Layer 2 of a small transformer language model trained on English Wikipedia (16 layers, counted from 0, width 128).
Take only the direct path to the model's output, skipping the later layers: a vector added to the residual stream pushes a token's score in proportion to its dot product with that token's output vector.

Output vectors of the tokens that the questions are about. A number n stands for (n - 500) times 0.0028.
"standing": 375,421,683,407,416,577,352,595,375,530,762,91,502,191,572,526,443,705,374,361,299,492,439,773,586,538,491,515,545,610,326,784,625,433,681,793,401,562,288,253,431,421,381,599,374,635,623,390,491,533,464,339,511,623,461,443,639,453,515,438,362,846,404,420,520,418,360,402,438,369,604,647,669,587,462,505,405,431,367,590,589,550,381,627,625,500,476,532,234,570,568,273,541,573,596,447,640,486,801,305,537,651,655,474,231,598,560,419,598,496,410,724,549,564,187,685,471,638,544,298,360,550,581,513,380,527,464,411
"ect": 429,457,697,554,643,598,577,516,744,658,760,317,427,311,715,193,580,490,399,350,480,503,348,754,264,556,498,760,712,734,621,497,648,514,415,501,634,427,543,453,508,577,393,711,247,590,593,343,468,398,527,482,477,513,642,285,611,483,408,569,738,644,459,506,473,574,525,467,629,500,594,617,382,324,421,516,831,556,522,607,520,571,557,670,571,516,353,372,541,517,278,538,414,481,388,447,392,516,626,468,346,469,533,470,508,396,509,363,306,508,489,434,534,542,242,658,378,511,448,334,250,520,447,303,437,291,362,505
"own": 338,350,448,562,555,472,601,574,529,316,693,497,536,403,670,300,458,277,508,465,605,635,407,658,632,548,489,533,312,555,534,413,562,512,684,459,517,347,215,479,420,669,333,425,247,513,501,440,552,259,515,388,572,564,707,420,709,367,645,637,374,481,342,456,580,726,659,668,568,519,347,429,797,432,611,351,650,395,551,610,376,732,245,355,343,493,349,595,454,552,394,578,286,482,766,597,420,343,442,453,583,310,440,458,369,240,237,533,303,418,585,649,647,633,359,554,500,480,473,452,499,711,434,529,660,535,617,595
"ti": 324,555,471,682,774,535,449,710,550,395,588,427,395,482,399,387,481,389,473,316,423,437,438,677,434,519,503,389,565,560,514,383,389,589,542,404,574,445,509,472,516,548,545,368,533,603,665,339,328,434,530,405,465,397,444,323,672,584,380,202,410,598,508,478,569,716,456,481,359,379,518,527,581,490,415,387,391,574,515,576,354,519,480,308,587,416,479,522,432,496,388,396,633,441,482,639,623,688,612,471,496,590,417,456,604,443,405,433,569,688,488,486,509,510,336,530,611,570,519,457,454,731,356,630,592,246,617,419
"org": 394,386,606,605,774,802,323,741,450,467,424,430,641,500,672,396,455,349,161,549,470,567,547,397,804,563,493,507,444,878,440,594,525,600,601,468,382,565,369,532,522,551,468,516,558,643,719,496,538,332,530,476,873,583,746,420,590,493,587,476,206,642,653,549,581,646,288,421,513,412,362,373,276,589,690,366,619,804,544,562,404,586,410,549,396,615,471,277,305,493,311,553,447,415,754,398,656,378,472,319,670,319,633,502,529,355,447,472,194,371,456,497,466,486,199,823,509,489,498,366,482,617,509,458,488,606,547,439
"ß": 272,486,391,550,406,818,507,450,682,489,538,437,216,473,500,517,612,518,259,426,451,739,469,648,628,455,482,289,709,535,543,563,446,602,555,533,368,573,528,460,592,548,291,459,518,626,581,166,736,437,681,562,472,436,424,244,620,403,387,308,377,776,515,469,655,836,386,296,397,496,519,517,252,509,399,419,606,746,588,401,503,579,313,436,461,370,274,471,311,498,504,484,640,469,644,464,403,437,618,475,705,552,519,520,400,355,675,798,202,81,666,672,507,678,348,407,524,667,432,612,391,607,430,351,508,552,430,394
"tin": 522,460,408,759,732,671,503,618,648,450,647,188,616,501,451,417,506,557,391,364,449,621,434,536,427,617,489,416,520,523,503,363,537,668,450,446,544,398,459,457,570,466,355,506,380,464,726,393,389,508,653,313,579,414,358,280,725,495,299,442,397,862,564,483,452,487,438,657,555,338,524,511,481,424,331,378,420,933,475,606,443,448,437,430,468,465,441,421,284,506,342,475,652,509,429,455,493,653,637,492,397,657,456,460,504,514,396,448,533,517,648,595,517,549,667,533,602,702,621,509,683,610,281,454,497,275,684,404
"ly": 562,451,663,539,333,608,556,577,427,521,891,338,624,419,466,423,867,596,451,556,477,483,563,455,639,446,510,421,246,490,587,621,510,435,538,608,143,724,403,701,658,614,464,796,334,422,448,637,335,592,371,441,417,559,489,297,536,588,245,441,647,372,519,484,427,549,463,502,441,662,590,496,658,838,590,477,519,278,359,619,483,523,432,588,639,557,428,515,445,478,644,650,642,362,468,399,476,133,804,442,509,573,436,468,550,610,435,472,493,358,402,523,454,451,489,465,574,354,467,485,446,566,404,589,456,410,488,594
" species": 553,295,540,553,647,563,499,550,389,378,559,444,579,516,587,535,520,526,492,242,598,662,669,834,558,549,497,424,699,621,413,507,622,535,655,591,511,344,297,464,478,538,533,509,631,450,745,546,465,494,411,363,645,489,729,281,411,536,520,528,581,662,471,449,513,740,648,563,737,475,513,545,505,466,334,573,607,547,573,419,453,648,402,453,579,512,475,540,372,507,461,387,506,408,445,470,829,389,543,407,654,509,628,571,449,507,508,627,575,330,477,601,500,500,604,593,459,446,401,577,277,449,296,379,258,389,560,426
"ency": 306,158,612,684,578,630,593,876,585,408,302,374,416,298,495,411,722,384,207,348,652,611,381,557,368,504,490,314,394,493,285,754,419,649,476,827,418,563,474,416,534,584,269,614,516,731,640,338,585,327,429,419,583,493,705,320,666,426,330,604,337,464,660,600,471,626,459,626,217,480,602,764,559,457,301,358,515,414,459,571,429,400,361,383,358,314,492,407,594,574,574,604,582,623,217,567,509,528,559,140,595,434,571,507,383,526,476,404,504,501,267,647,443,521,295,717,454,510,345,340,425,459,394,462,456,365,667,517
"lies": 397,384,575,660,475,535,517,788,541,626,854,312,596,390,683,336,544,551,388,475,711,515,524,480,453,388,491,440,153,619,389,699,588,397,619,804,27,521,268,409,482,656,718,878,244,487,609,552,418,367,473,404,491,472,446,283,633,459,329,501,502,546,576,313,495,500,345,522,822,603,590,344,508,728,699,423,382,622,477,560,321,444,276,707,606,423,405,514,220,547,716,551,695,479,548,411,578,411,721,479,577,679,605,455,468,508,280,366,484,404,517,508,396,510,541,424,398,579,497,339,379,417,336,708,420,231,465,605
"r": 760,487,619,603,483,568,635,362,353,413,626,432,372,563,527,583,487,357,579,657,412,522,313,481,402,550,498,626,626,581,433,278,543,355,567,615,467,524,581,325,552,601,572,399,307,423,395,226,512,585,686,445,467,560,519,320,464,473,625,398,439,591,294,656,484,422,598,517,498,422,495,509,738,718,400,255,494,585,328,621,489,517,668,498,443,611,535,520,671,499,520,538,513,587,624,519,599,523,535,333,587,401,498,417,382,527,481,323,582,598,391,516,545,432,272,783,559,631,494,380,354,731,418,511,662,564,399,473
"w": 639,430,500,427,673,700,554,659,551,456,752,524,506,458,367,583,520,567,593,599,572,450,338,509,442,471,501,589,507,510,586,498,517,601,586,453,460,753,447,602,590,663,414,499,325,569,477,412,460,452,508,383,457,537,440,394,559,427,615,460,480,547,427,352,602,466,603,355,366,393,519,525,492,601,590,456,496,494,543,375,417,465,381,372,263,519,428,483,547,476,395,441,390,380,433,635,559,517,438,446,537,553,601,468,566,610,190,585,591,478,729,475,381,469,399,457,598,634,617,444,510,471,549,672,356,585,391,355
"ify": 322,310,743,462,616,667,429,450,709,427,619,387,433,364,489,284,569,90,495,127,465,592,444,460,374,318,495,515,354,558,351,606,437,715,673,643,353,530,428,642,459,506,305,459,475,709,826,521,777,441,607,711,554,425,647,326,655,510,289,543,474,589,498,249,514,477,603,583,317,348,406,536,723,375,393,511,715,428,351,612,594,716,408,629,424,590,566,315,447,520,291,462,676,635,526,261,418,449,613,497,621,593,677,485,434,732,77,496,237,750,415,576,588,559,333,538,577,390,589,361,345,378,335,628,408,277,330,604
" Herzegovina": 523,422,612,409,468,398,261,541,413,506,555,613,360,317,646,436,419,456,64,158,512,484,776,441,390,566,498,270,499,541,168,363,548,568,752,458,284,285,343,440,546,411,383,583,526,469,562,486,599,441,501,561,660,670,423,334,528,422,216,281,281,703,579,389,701,462,313,377,766,398,386,638,478,652,277,448,699,829,813,459,670,589,412,705,448,494,412,453,475,556,326,398,675,596,591,336,423,341,653,235,510,612,571,577,494,307,360,522,373,462,642,385,627,699,422,508,494,774,599,385,378,743,209,606,362,479,559,619
" ": 493,701,460,695,485,372,558,494,465,499,503,417,551,607,409,597,478,575,679,621,528,491,369,428,466,414,519,558,408,400,660,245,493,438,452,455,621,510,580,492,600,360,510,469,637,339,395,569,483,531,443,687,439,415,493,606,275,538,487,632,566,474,429,576,474,522,569,535,530,621,540,384,389,676,372,717,503,265,522,384,494,488,603,499,588,501,607,437,571,453,583,587,451,448,596,467,442,537,456,604,491,403,363,598,606,546,506,484,582,560,385,449,453,373,513,447,485,393,731,507,547,406,617,376,566,565,501,411

Each question shows what one neuron of this layer's MLP adds at an activation of 1. A number n stands for (n - 500) times 0.0011.

n83: 527,417,550,521,463,364,645,439,481,587,552,393,666,607,452,489,504,555,454,599,595,682,400,537,528,474,532,446,472,453,536,458,412,542,721,636,535,419,479,507,470,357,468,481,535,621,409,678,538,616,490,594,280,441,331,409,306,693,590,519,573,549,422,550,530,515,567,592,597,550,468,273,496,500,571,408,569,443,397,536,464,621,442,328,442,530,609,443,518,462,445,446,302,575,483,583,492,485,523,314,459,568,422,567,438,301,413,428,428,459,505,633,491,339,449,425,620,380,352,594,595,402,538,703,487,537,541,521
Which three tokens does it push up most, strongest first? "own", " ", "ly"

n263: 381,488,409,436,474,671,462,489,434,551,505,656,502,250,565,290,607,633,534,409,202,422,459,365,397,292,663,586,527,687,495,372,505,724,402,291,575,385,595,555,506,628,634,344,677,403,409,642,389,504,390,463,697,547,468,439,406,599,571,639,322,480,420,666,460,506,513,772,570,596,699,653,338,320,544,596,499,603,552,603,582,485,416,476,619,337,515,398,603,533,633,444,430,494,518,482,502,526,535,422,676,417,332,387,631,562,403,387,527,550,483,318,485,550,583,406,490,465,369,549,488,570,457,406,357,616,662,442
Pushed down most: "standing"

n41: 466,516,564,538,504,490,542,694,477,487,589,435,428,404,411,469,429,342,582,549,427,564,509,364,437,501,743,557,540,354,478,443,474,520,513,491,446,498,511,553,729,499,470,545,525,393,537,591,359,492,481,559,368,601,282,504,403,590,618,579,585,652,474,594,436,605,473,390,460,791,459,452,435,574,507,396,607,338,579,512,415,568,649,455,472,452,339,416,527,393,605,603,586,357,449,409,379,510,413,578,647,579,484,436,351,542,615,385,389,602,563,542,400,303,244,468,509,569,294,506,514,538,429,485,479,638,585,595
Pushed down most: " species"

n134: 435,678,580,642,417,672,474,478,480,572,335,425,451,377,505,662,465,548,488,417,433,467,474,528,423,612,467,525,603,441,430,486,533,559,333,454,439,533,477,417,433,402,482,450,488,527,467,447,725,439,543,426,472,588,704,607,489,393,422,387,510,604,595,613,616,561,634,379,400,459,522,567,538,500,399,599,525,503,571,540,490,524,472,408,493,480,503,432,427,519,482,532,648,539,344,449,599,485,412,559,350,482,417,623,454,525,545,532,351,401,510,413,644,352,582,463,412,604,327,544,498,363,659,550,522,385,409,453
Which three tokens does it push up most, strongest first? "ß", "ency", "ect"

n94: 432,593,529,453,598,590,428,606,366,333,503,466,367,468,431,587,502,540,545,592,419,381,410,512,431,757,512,534,557,602,419,607,571,402,315,518,492,492,517,451,321,530,333,524,415,454,562,570,592,388,599,969,614,548,357,573,390,497,465,400,543,567,604,412,623,527,329,546,287,550,431,372,518,402,550,536,498,588,638,453,775,552,567,504,419,399,402,449,510,628,557,540,525,451,579,552,518,631,373,441,509,585,520,685,406,387,572,427,515,558,525,367,476,669,579,532,407,470,463,453,504,596,429,486,437,357,440,677
Pushed down most: "ly"

n123: 474,384,533,396,709,619,496,408,522,550,436,514,471,682,608,459,418,484,384,557,446,509,360,590,318,532,557,462,332,564,501,454,377,425,477,576,577,583,657,564,288,528,414,326,418,700,629,551,561,502,408,683,495,514,509,434,537,529,662,593,547,521,560,427,549,330,626,558,458,431,377,374,524,526,658,506,514,427,620,346,401,527,417,571,444,511,707,466,354,643,541,651,598,448,494,446,560,520,523,565,540,418,583,508,463,583,426,464,498,354,470,500,518,227,616,462,445,507,438,591,561,425,496,603,530,393,482,616
Which of these tokens does it push up most? "ify"

n213: 610,505,386,589,377,518,458,614,502,568,512,388,541,557,421,365,608,541,469,313,487,385,509,432,410,540,552,332,635,507,458,356,401,575,638,509,344,545,639,357,642,481,568,731,417,632,575,517,419,496,561,448,534,593,458,614,551,615,460,590,481,557,528,411,453,457,562,514,449,397,495,510,615,516,547,621,429,670,542,542,512,602,465,508,524,452,493,514,413,483,405,660,589,479,511,434,436,529,553,555,493,440,615,478,409,377,377,486,559,394,519,413,675,509,570,510,532,620,627,509,611,435,401,442,641,477,515,603
Which three tokens does it push up most, strongest first? "tin", " Herzegovina", "lies"

n124: 527,332,377,620,575,447,570,492,467,478,391,411,509,566,626,560,439,513,430,475,264,436,445,431,553,482,493,464,419,475,586,526,438,419,490,459,522,481,630,592,637,630,597,561,581,479,626,494,454,556,296,387,633,560,405,574,528,354,453,596,430,640,639,491,533,585,494,375,459,413,462,505,414,413,497,545,566,477,626,449,621,517,582,488,456,448,480,383,515,514,508,395,476,453,583,451,521,587,389,505,469,373,558,540,538,408,662,538,349,345,296,482,306,470,364,592,499,459,453,375,623,552,583,603,411,591,508,485
Which of these tokens does it push up most? "org"

n128: 454,460,351,502,476,485,603,405,575,461,688,437,504,275,592,571,470,396,635,628,469,450,506,548,538,543,483,316,419,607,472,405,475,500,508,539,468,511,388,521,643,674,385,687,460,354,580,445,625,461,566,497,572,555,434,417,524,484,498,592,511,607,621,550,581,530,378,563,501,532,431,559,663,566,418,588,522,448,670,641,559,598,469,549,422,451,519,459,572,467,517,473,639,583,465,550,465,288,582,601,510,439,480,446,484,458,424,428,563,426,565,602,579,494,670,671,578,599,593,435,490,400,747,494,589,469,467,370
Which of these tokens does it push up most? "own"

n70: 478,533,556,463,533,577,601,322,491,477,444,507,443,546,496,526,535,565,491,628,490,451,474,565,406,509,602,486,473,458,622,380,393,519,538,475,518,453,499,513,502,495,465,538,569,443,525,539,441,512,356,368,396,474,521,315,451,631,620,615,649,454,530,535,549,433,582,508,447,515,425,495,378,452,532,367,534,612,413,395,422,324,375,526,553,393,571,485,352,427,457,576,469,562,570,573,505,455,532,524,489,549,508,575,504,547,458,531,614,501,591,327,381,462,586,393,499,346,403,366,346,468,456,344,637,729,500,120
Which three tokens does it push up most, strongest first? " ", "w", " species"

n181: 436,525,456,436,508,615,540,618,457,531,613,386,500,288,552,525,592,485,509,602,489,417,472,546,532,509,591,499,483,519,647,536,675,530,357,350,588,634,475,433,621,694,579,404,435,687,510,535,575,546,279,509,528,606,457,608,498,455,469,387,611,554,476,449,568,513,667,530,371,559,476,477,558,467,490,564,575,382,525,475,466,517,568,532,474,505,384,479,466,504,664,493,547,482,482,538,583,535,434,557,406,493,495,499,468,526,362,366,637,599,438,553,590,441,658,631,365,547,411,600,573,597,489,500,441,591,589,404
Which of these tokens does it push up most? "w"

n250: 569,543,557,592,516,433,517,490,467,397,615,620,417,480,473,512,472,354,474,592,370,554,516,395,558,426,599,417,446,593,426,504,443,672,544,630,489,542,575,501,498,474,389,640,624,501,534,505,479,651,476,313,520,553,497,494,519,441,536,676,571,421,391,418,622,550,517,508,346,604,425,526,553,571,408,531,439,381,538,669,370,389,331,437,514,437,437,521,747,584,583,465,536,405,526,544,475,479,675,509,413,492,387,424,500,407,586,405,544,559,447,405,571,403,429,408,587,637,469,654,516,399,502,609,420,540,532,393
Which two tokens does it push up most, strongest first? "ly", "ency"

n153: 322,572,683,529,424,528,480,581,509,380,618,459,471,591,639,427,433,485,540,209,455,303,498,493,381,444,388,535,549,633,634,551,323,405,508,555,499,490,298,464,528,489,533,532,492,582,455,482,379,535,632,512,338,699,409,605,652,510,453,541,537,391,564,565,571,569,369,733,784,461,561,538,379,330,629,513,434,582,567,512,520,225,571,406,625,577,331,540,492,502,518,572,537,462,368,402,418,539,556,705,385,484,453,754,547,458,508,526,490,465,618,525,458,552,218,440,428,327,456,568,449,567,640,255,528,529,410,513
Which two tokens does it push up most, strongest first? "ect", "lies"

n291: 477,582,563,523,461,571,466,549,531,528,402,570,558,554,510,345,365,480,670,353,501,460,426,535,416,628,503,474,515,440,523,373,486,364,631,339,489,507,619,510,566,489,469,570,553,553,327,708,534,349,397,551,430,567,485,438,449,634,481,465,614,530,566,454,392,397,538,497,404,456,531,518,610,586,453,542,415,573,398,399,342,441,369,519,561,438,543,415,604,495,447,398,527,434,459,476,398,520,419,567,546,678,358,548,593,622,416,316,468,466,383,441,542,449,452,519,564,457,416,641,449,398,607,597,447,717,583,392
Pushed down most: "ß"

n227: 488,687,514,468,441,580,473,456,492,420,425,447,528,446,345,545,483,385,528,438,424,383,428,471,366,401,657,654,462,458,467,415,435,498,523,496,519,495,371,536,549,544,623,543,468,323,338,456,507,429,559,607,550,453,458,381,540,539,704,565,569,625,465,535,474,587,693,491,547,499,533,381,407,354,456,478,408,453,423,314,368,476,378,493,458,559,386,553,424,495,571,568,516,487,527,378,564,691,424,573,354,458,519,363,458,344,273,546,499,564,559,395,525,461,577,359,564,640,397,639,750,433,292,547,433,533,450,595
Which of these tokens does it push up most? "w"

n268: 343,493,738,490,543,468,532,527,542,572,621,421,454,487,339,472,436,353,493,426,412,500,412,503,435,466,532,586,645,407,513,467,632,555,305,565,579,377,489,377,506,566,466,598,528,632,397,693,536,544,426,457,576,460,519,362,447,580,496,534,533,553,595,657,383,662,477,255,408,550,496,501,547,513,725,592,493,688,545,395,365,591,559,417,490,410,668,466,447,374,508,344,633,357,527,678,432,729,556,492,421,477,451,449,555,453,538,528,603,564,570,530,643,388,565,443,567,448,402,490,560,297,397,689,487,759,579,346
Which of these tokens does it push up most? "ti"

n205: 455,412,455,560,465,511,463,456,525,347,498,635,470,639,668,280,490,420,538,609,546,369,520,495,627,492,387,438,583,449,464,389,445,433,489,499,468,605,525,470,459,558,500,322,593,633,480,519,434,354,615,559,554,593,502,492,472,441,558,580,434,561,555,477,556,331,614,525,529,341,552,628,347,607,459,486,434,442,326,518,362,633,571,414,286,599,618,575,419,353,432,330,545,473,540,418,630,641,621,520,545,703,443,499,394,392,672,462,403,352,528,439,448,473,445,563,660,322,545,479,389,496,520,572,557,341,331,522
Which two tokens does it push up most, strongest first? "org", "r"

n137: 503,503,348,490,462,534,512,513,478,424,486,393,522,530,623,471,556,519,521,460,456,511,484,460,537,468,681,552,467,520,523,588,545,458,542,517,377,484,445,602,497,525,512,317,527,433,459,527,514,568,547,528,497,447,467,519,480,669,555,662,420,560,465,422,620,599,590,518,417,486,568,350,436,489,580,481,488,495,580,416,547,425,496,444,342,438,497,354,463,346,439,461,659,525,488,551,462,546,481,431,536,638,541,582,571,394,470,310,368,582,435,452,536,299,642,508,551,554,474,535,530,506,616,555,405,701,537,567
Pushed down most: "ect"

n232: 661,460,328,723,514,495,405,506,563,399,544,571,481,480,486,679,635,534,289,489,595,513,292,475,385,451,300,550,479,440,521,557,504,572,563,488,481,488,564,471,567,484,560,540,454,578,337,511,598,514,547,301,605,420,627,438,419,279,599,507,530,478,538,362,410,584,501,593,611,545,382,611,488,643,448,378,520,506,527,622,560,560,632,650,660,471,409,611,440,449,473,495,563,476,624,478,617,602,645,512,610,477,589,670,515,583,546,558,459,333,588,468,618,463,496,510,460,415,463,458,562,521,475,456,613,448,400,464
Which two tokens does it push up most, strongest first? "ß", "lies"

n151: 555,398,484,693,539,475,474,571,502,658,378,483,572,560,430,566,438,488,443,547,347,511,497,497,435,694,563,451,464,431,585,476,487,538,504,517,579,567,495,481,594,344,566,361,482,496,521,584,421,401,371,584,393,446,477,577,515,608,532,484,546,435,417,409,551,659,463,332,441,528,419,511,537,441,481,484,549,486,391,534,559,426,462,439,647,477,429,389,453,522,476,425,302,578,575,445,417,570,563,618,604,377,462,460,483,512,496,528,613,346,458,550,504,409,580,471,616,523,599,538,628,584,553,567,487,563,531,505
Which of these tokens does it push up most? " "